Layer 6 of a small transformer language model trained on English Wikipedia (18 layers, counted from 0, width 64). Numbers have three digits each and are written without spaces.
A neuron's activation on a vector x is GELU(gate . x) times (in . x), where the dot is the dot product.

Input weights of the MLP neurons that the questions are about. A number n stands for (n - 500) times 0.0021.
n1 gate: 479422257452479450494438550665412371515544556482482616411447545542541475344495619457502456733498492480582550541773457638450417466577558520428547511324615497357535572343671558474311682464488566
n3 gate: 530484405576448536326480516729431457453526548471498220591310522315496464660641729692452558468478464410622427415387420548462463507366437578516729551695573549417506557553378500456580451440349507
n13 gate: 479364726573613379457653449460423589531448529369461546495468464527389263617327368412729651438522567676487638440557444483670505554406465565413399674638603450402291265493601283542521608401279475
n16 gate: 700563474471721511625528532486374549487398508554488514574554434654478380459486378561311765418562522487552492468411496283748481699540355631521510484526526523291649585234528514550519702323599481
n19 gate: 604611575455314737658523438606596534533630425292361483590526573394417454679329485397352443586603375409574501427454433417573506545464675680199533381553283326440528550367420627620566509491464532
n20 gate: 438731430679640605604620528468463604241587411445456502488565544539379554440595426602587615382518482310496612397140595621781670529348456514498470684535462549516556535479504479403451615524485384
n22 gate: 548488298639518599506471493562442638547415420389380449351616671239322657513401328573488610415527414465604533504312494624567595463437259403616662449539550357493665656730519434469530461486374462
n26 gate: 506634344570357441554496632517149423431704382583541516415432471368699450629445521522540471656408551463408606602439436579449412476662477622724443739513448390498411461590646511390565552585423504
n32 gate: 453387508305515158351524546720397507609621551514428518473264411628237498551375502485457560347480540353560732300420261608425489440496307577538632569718332488646522534519434444526543422418359499
n39 gate: 621597699744599438738465532378433749558706670547418458743537716332651524651480434491765452387450371551265444741475399537527599572508569418429452504566455380531545500545604653345426570297536682
n41 gate: 586669581358481500553506498524399510507525542536258510696488452580552520611645597473510441608425368546463608374368511581438631544424604445388519424601418368568572588453476711396641357605557540
n43 gate: 638235613373380619590441434693674334453710556364347690544470475465440384597364435471586578602445718606592318409464415465564764388474344735233615590511574437457473419502392563503491464506534673
n56 gate: 661529641310671433653483390435401479649610522566584587576517423422453397486395601648325542528460504547225663362386429630421639799249587341349638542543493373429526641531509459535852379394336563
n58 gate: 504518438747503554268421454523447478402672453396515624513494369244395465489562548296480522544285496363454574372623539462379479565541355569701546381393562217509531445675441600450262469465604295
n62 gate: 440588582688350391354519483538443338385626306614239506476607386495485452294614531427480500347389724456461462329454596585397641361450324481487581540448472422389566598479416589284450486481442398
n72 gate: 462367323342523451324363397280471736538363734599472541631450646288625484550492596296585623529669534477284394558530500363602599280454413611476493488392518705450448335576523265571522637255526629
n74 gate: 539340693339452519438613473701658642512562458528476394695505554543453420495542287560548410645355624342373264635339442320680467465372387570371468285418417474500585549529484583577579436565620643
n93 gate: 687346642451286469516570524453450570453326381555320444500453577386594552561394514522531296456699429349433499395382605606584498560456577608266329238499636393523454422392623666496423677543739355
n99 gate: 495463433486693530623568474659589473524395352444390296625375353466635492409552674509428502728079629491377428569500497640631348541323694658318603563403557476542472362595597351551240441364407504
n106 gate: 544346360627352270286452446503482443403445514650337488459504326490425579362460531760402611645490477532456606553459541491491473579500383638400579774564523317366536361539368576286422610408442679
n120 gate: 560507523548525490335556621525497529407456314561548629424479647479459449339545636494333478556321647571410498646723485513634419566554404553401508591633558323650499350635391451619601610333494610
n126 gate: 619538373735489553638466581586601395637441559601596379565478471562414491490477531553621588544282535453618579540477503447629631526454665359511347308591614567391534548419468550517577516553572299
n128 gate: 671534770570445611599597513292374457463435610668508571682437472547499634632585507265736357434542481459345353470324489627495391478483538489497616554512592446311444693360517439627538574270429497
n132 gate: 486498543482388273528615567664505479557553510371525589573535552407387492330472476501468525550574469568544447460505372393450388462599572539584471506482583435506603598387293429489484486534540528
n141 gate: 629463528384720438440493585685358631586564567533339451523411375478454510643435685491534476402308509547347479665369383466529612464554533610499563546576399517443294560341650410565509548428224518
n162 gate: 345485609567531313348368624598397529353567356433322455327521583550620485479633708441417503503570499408575611358444323421610559553272461311610362481576451447440613750522541338446655539687304563
n170 gate: 489693412576361586506465542407409315511566570627423333539620396622633544513560439447512466399496385472382668455404553452623449391122546482596579541482224577337398447591414397457669467633723423
n172 gate: 452646443424378476390637639550520543607485493419612442444515583400371383622440615752616446487449495433497501349400354490548535361571393520550517484597434599233481380448440389496638350494473404
n181 gate: 473296477606241496517428662451460615644528438658493504498346376602302403471649498306525597472367543422547339520558504406548448653430508479403406610563364632404611479426560468608383569465423388
n183 gate: 419471488400340593353591458308655449486494339646384640518468566309623371424386452626472387846567607620540518348548404421506281430522352396450387408380569478468495458437433610360424503599465557
n186 gate: 317517566453624382526510571479519560490561441565491467692545599434421561526379592547578245547543562540547452431610540465388426591628398554516477557525411536542508472505479439461610479518442506
n188 gate: 490361598501491609541486453393493560468462209442569609408225340537348564517272468490875431466511663388394495472494377545501551421442600433389597262562563358576474425460654636417446719445420376
n1 in: 637520584504569559564413729437583387531736542478335434480537514545642490558313434450482594364471457540711339336552600532522507547486474310522614392469415583477496659607482417472508301475506486
n3 in: 644395494607623677467461374537445472343459553451317395528549661466613570621761504513486583593521473382396551477544450369477596478453378556361721521577626558484616466693297494731422470539460300
n13 in: 596231503268345580544500632618612413416718435474384583433462661339555626338555555410564530482625417473386438374718263348432525700577412621436551342506264555592720503530440510339733508511474574
n16 in: 682531678386580538515540471346587343477505337502348618477517519594352573515358199285554892457543660469510672455493667312668224497484388460519559550652375600516559464468475591415643508503292573
n19 in: 323667530588477279519675505292307401374195606967355607342237361588485578605688800656716353472564176640574576573577665666412554610419489330536429395541669553574493320412557576522676631637642375
n20 in: 274297441668507588491671410567489662551634549424265446531440451574424390441602476361534343526593407201510493319403529479592430492366389453435399576455597721582376472554567479688546538544535451
n22 in: 462498514597403507568564478416677464392282691727568414395430314533585585417537098595701469516554550553522393488520582434503472747530699485511217521521301589332433397453702381490466707603545762
n26 in: 389670525520544502480486491353470465602395606388666577529693681375592401506625585522357557602644578670588420590651478437499593435622533520512309531628490374567457406397293401466473401486608724
n32 in: 472510440210418354592545661808320347413655685427375600458461661587647514518340714310479563468474426579506552265189481501307383302628473653563583382586656422598312384622518461530442263504330669
n39 in: 581517563636463363555475543459615608318536426620378574625444639529723616351779549682568375533455410819347624723680254413360636589380599392448433473469564414477439476636413644361439383578555545
n41 in: 480473550420479552342467417474455595537433553414461439491787559645480501521620551579556347617405448475752663576368376864419552498703438356400521576585434451481451385478526748525435364624562594
n43 in: 449770330501607469434522452523433388544304441712360644532381414401672371602649436339339566673458281755790691471477292345461512459301656364740440552651548500515485571557472277331511467575487519
n56 in: 562487490467531385588475279645664433745665444485529383414593795329576509293542518450387552564645553552438461615361645542535725654597404343252650396671588670700675433444463605809429335689290435
n58 in: 380418484632734510258411400473311413550535433381606692369589512441450482470600578372488514512425373506571513494561496349563442390387703488555523519313539447374439499342542540341466628597538316
n62 in: 510458380547479603447370425631313391301503467438415488545573359451467443574397582420313379441591395493456555415370684627503724343533138292305515486517507472481596588420346547655534581557260385
n72 in: 303410566506434464457567572859583430699535342645668264415456611604592556479654537862489666429398673551632546295556397790532709705374375464597529512477436638391680708427418481506386431691556453
n74 in: 438261488367515589509566650590497533539659587627377573629606435518492468383360438500549503587485580326431372439441548396542392343363420492425508503447268558576415402517564522502617378536578490
n93 in: 672881503621343669542313298586676366331362321410346525519425584443572618375561348594438499603604412442428526268331621316361603396375539488420576508521538645759581450508541430485636563765388735
n99 in: 585708387294690511722588428398612645627349424346461428599413413513633296667551312564471527373499325622577460568629366448487217909540651735390493506598471506453395530515710528665659625542427722
n106 in: 327562520620433388429477375529242489403764609479542424606569681465708378533598586461531562741582357517450319606465692654563375372650495575362333533601173560643468581666635417423557558415305620
n120 in: 423644398581662408580437469429501578450431430659449496343382522340458658610404334515409274660468536597462523526410592552579533509694336509392418445296407374577541770326422688423577506552468538
n126 in: 566560594486578348526586546395388564398404490564555707366442584612426650381300585500550575561613415689732570403460498436334515551681589378598590636527561431471663501469408386419488309516481631
n128 in: 594172659444670406701550506572693653306526578334543566549626310388358795252524547452518622497531481460193249368569647391593571459573659698426632532870525569397453686424558406584286516412459437
n132 in: 481413503566427241546636591587591619458619351433458592552558487560419452375633491502575509538492480532506534440534495499539322271598515583618496528457434469523640623498381526498370421383482483
n141 in: 384615628538642575476440540447375671564558651558395478410634602619430676521595581548639499543402357539515599638319360361524655411476691618685556819575305437452452600500640553502196758543435564
n162 in: 456358536780616735322388586521376583545431619509404508852506743230553562583755530454505420465666597623581525440662568297484547682667561483488215512453508583297472505652597454454553471461295543
n170 in: 371515636478523322472720324577581411584603683582574373601438489604441374431594533412652479364439589547260378419461611425405682478657477639246424620659562594443587445410678607504568534239515537
n172 in: 501641470761307454618605491457470634558316403590498410576417404393569613496638411503535395643289598687493576425425524597402551481608586493469514698429525515449237521593617424523497592648379447
n181 in: 323534377567422590534328519476394432642646341515506478440514459556516578356484484365514682358634417391478377436467372554486410443287389487536617354433333692513557621441530485523560507524576260
n183 in: 365355535476535264582585549499392472366530564553276613396616609612494443698572727637402417482598504524276305284401691569560588542517412567490413488471719403443486580588347556228616472696726494
n186 in: 425495482418497429522586476487541499623449579503627409487381738620521327482481671401489357557560532464556447380610585527590507558625542459612530639477417434499687587592340499375468616442503441
n188 in: 307430485494498331509332487563545419370377392590476596418194544588420612458283498475704333407344624590506407471567264518434398450632612399486475420492580474586394490565661597480541706634464423

Each question shows a token from some text and the vector x that enters the MLP there. A number n stands for (n - 500) times 0.0094.

" ": 510370583483536467472531623672659611499681643498491561492565340624580343653644316473359611432600550640494452561493537547462485456589633455785604468296485465431536503504564679482675475643349449
The neuron with the highest activation: n74

" Car": 633370311489447817616417466623482557438577576432545535478576547492524590507589471629521545345481491404658421505764630485561344466616525442557438511297626561695490441543513703307684380506444373
Which neuron fires most, and how strongly? n1, at about 2.6

",": 505448611497492618512571519742655545487466578598567547480610489647597557574581501505447498625510440529586490592496448558518446414600691557638628568304547493450528477407493633441755611372329257
The neuron with the highest activation: n141

"ich": 540504518373293717580535386575601512517639571487420664442611457313569420482616675526520545476571465587660536562602518479443428526570579548536364648381633525513408448596638727514698560602576300
The neuron with the highest activation: n19

"me": 336460346403656721351461503768668374495395398566737534553543410590568281556524396610372560593528442653611402569607530407346424412490616538505462588480583516646510580585422487375576430516328352
The neuron with the highest activation: n99

" part": 442531409429556391496320495742632756620427453482390481307552525570542561500555479590404461492628256483522453633574678396418418461598494349665506483519586532739699417546689644290629583481393560
The neuron with the highest activation: n106

"ay": 417401572423484695594428477638735545535488491466466536342553368533545328436677379583488490315439538569295612465720557590632505425550547251504416695401661598596545426460435482286686442530419447
The three highest activations, in order: n13, n183, n62

"one": 386471501298618832503423450697549642535351493574392604353649484525566512519561385565298613421529378502574552363521678581318549502577636388685491648488632510510497424410482402263509535538475387
The neuron with the highest activation: n22

" pro": 418388660631497559464439475792599587461426537389579547515493375649683644571552497596487553300420680571683459595515644400537241462648431364643545537523622430518577338461556504369540586512339353
Which neuron fires most, and how strongly? n188, at about 2.8

" f": 376477492541540702423423446777626418446429520439600564544537415588474440653512568416418453316602424414648329661545793527385527465514525527657520611252394478812552388584659612431608402531245479
The neuron with the highest activation: n58

"ings": 377444440567433679498396455758454574504560623573515512488606593674591225466586334645428474216469363408459463354474544555530436370499630412701414611387663514545600517452663413530655476448375379
Which two neurons fire most, strongest first? n20, n162

"),": 565404657465534658538582403737590456491540538624597585391624470517615590580560593552332546579454427435564501502500459531463372375575677568649629505317447611497477482519423607532672571398363293
The neuron with the highest activation: n3

" to": 494404457419432592493439491760627697460667635536492665383495461694553623670528595477522505675461452671573510509404587508402469439502590506508601589439713546563604400435469566478735450490390363
The neuron with the highest activation: n41

" and": 487395528514403689441554389719557524466421557645511582446548338601624547646540573489438563601503510557542475571497465429567540280500656576629580542393524440514562512417483503350712562460364298
The three highest activations, in order: n43, n141, n3

" (": 454426584477509399443422557543699533512541496521594544563626395532714632606660436632305604524618630630446444345457464535455527292536578547660555524304516622543535484529578566472671526445391362
The neuron with the highest activation: n72

"A": 470350445397452501574563422578542442525389478487651487349507396448499602608590426474184546498542612534796403713565584474452459463586428479441511555349601503582624311506484528328723356443305426
Which two neurons fire most, strongest first? n120, n43

" bec": 482541545441418547574450375626661620525703555593463571303560487637514630480527349565384395396509469715527500630299639385540393550613579316715672513457512288811422482591693511468574541523538471
The neuron with the highest activation: n22

"min": 434558597385526437602489398623557527571499592508517583312572450754660404345642492371520472490654417513558400472588561409157516525542376410590478588348675454512519463508474813500581432636406436
The three highest activations, in order: n41, n62, n183

"ed": 425532564472439698510424437635413591493491465575515596297502491620456543550781428553437469331451422544474306427467614563380416305647719540653517659541522547480579653408580432490687474482432406
The neuron with the highest activation: n128

"ate": 408456452563644707565545520628499672442368405667487624380588432547495363526575296554452468362486413522462417515441766558289444397719715481601432532509617521469664410474530489422555456422319355
The neuron with the highest activation: n22

" in": 395455492447314668504518507781614624513516549473504632447545402691540807665516419637460533625580456588603393513360648472388481389512481372507590595376480483479532432510553499525655617461324288
The neuron with the highest activation: n22

" g": 561437495556454537564505445619564549491480608483584536538673408683461406595457540403235543469538523530641476740361752433351435429482605651732354579287562493811330371450478538413582345498417428
The three highest activations, in order: n26, n13, n72

"ome": 478393563449543651450407423685573677475273549697636600356642405696456420532399418567287418617507414617510477416468601496496455442662449357614439541585735548406610579450553482406542427496249418
Which two neurons fire most, strongest first? n183, n126

"er": 435520557436605858518530337669544611557345571583240617573451425465614485459603564567385533299556524483441284387560606641474408469688552412647403493322459656658493580396520639414507398484537402
Which two neurons fire most, strongest first? n183, n93

" no": 431472540418554730423441479643584450704479525685653491479520443416599382675572542467453509491498379544525548714328615335333400432596585488571420598297492494618533318475491472393664444587349322
The neuron with the highest activation: n26

" D": 473497554498389498491504518555501428516558584401799565416498491636474433586717456505281521320583462517575451583599672461424445421482519569478516384265582498634479645594689485461811471488392326
The neuron with the highest activation: n128

"umb": 377507465483395529508588363669618572575680592514492482373525310496508543508496451410538482209469262538398452583774605533184468481586620435499454616444658595667706626491489640282473391546355482
Which neuron fires most, and how strongly? n39, at about 2.6

" a": 444418560435499671384445454590573512407364423462532531450582499569556393715551448486299471500468502621632468623431551425394339436501583449633594526392613627633512260478481506348698503513234317
The neuron with the highest activation: n3

"ency": 450392473581687641597537472807562526466500515573451542436506371583515440507628440605401712422473476386542427639478477459450376371687592300656402582440496474524619420459609400395662551432304328
The neuron with the highest activation: n16

" She": 542413474464428679563544428569616535579430499476467636478651357458593507503543439492446597346391562378862660647476614428400530419462676519309574528355633634595632583549568526305660395537498328
The neuron with the highest activation: n43

" ad": 521481427533419731533541522651517498584549628297620565322624481697555738627548512568438469244630540607616402822477669415411351430648451543586554462550435519521510434492453731573652594519456370
Which neuron fires most, and how strongly? n43, at about 0.83

" h": 511444528498536425452471364671619563515476545472544717435669369588424717512421537478340484570499404626663518655524727502541415515492409562613506550238500446692533470450665392465653400558232408
The neuron with the highest activation: n106

" \"": 470500412547477437462435507671656535525535415537591512588661336462669526654645487676261641505548564636509506338383498651415392446574645532590553616388488387583484464494485517427697568486371359
The neuron with the highest activation: n106

"it": 317566576515462545624546447846534425455387488496264554489555449623391360480738473547498694417568498617320424560520494507378377459472605340775451553268497685492401483547471493377614469435581388
The neuron with the highest activation: n132

"h": 576485561415419536545585457746568628569371393500299594519598350582617425387538529557486468345449385494355452553594509540574464539546593710541341634215520561596584492625646522390530326562362269
Which neuron fires most, and how strongly? n99, at about 10

"ris": 400520514506522613489493492781448571447571662430476651468625432363591353437488441592379455425516409386393551642585482531284432392502584422437493578327706357626511703463548450421658383635541344
Which two neurons fire most, strongest first? n58, n62

"an": 446435628387503685610566425475426665560449462585473437354577335537566484440605471796516584472537540588485415657593494328374493475543522370543487655194442545536550558462601695442632456536436319
Which neuron fires most, and how strongly? n74, at about 1.3

"od": 508489513553432351610482518575592617540445462463496484403544326541400417510691457573326530359651421567478425702504563474225430440620574393626404636520621437449541748511681468498636507456417209
The neuron with the highest activation: n132

"a": 423478501370510857441478466565526660522402421516367582311490355472664505428442336591364485397565321398541463483613524535396425531491510515486524404277588513512425658590451578509650326564315326
The neuron with the highest activation: n93

"'s": 439481476454434703550520427674519557645478386552490518449598387455563363696534395531390565477449457551682448546403596537566366442456682441634508711526463473602727446398586523476712462523389284
The neuron with the highest activation: n181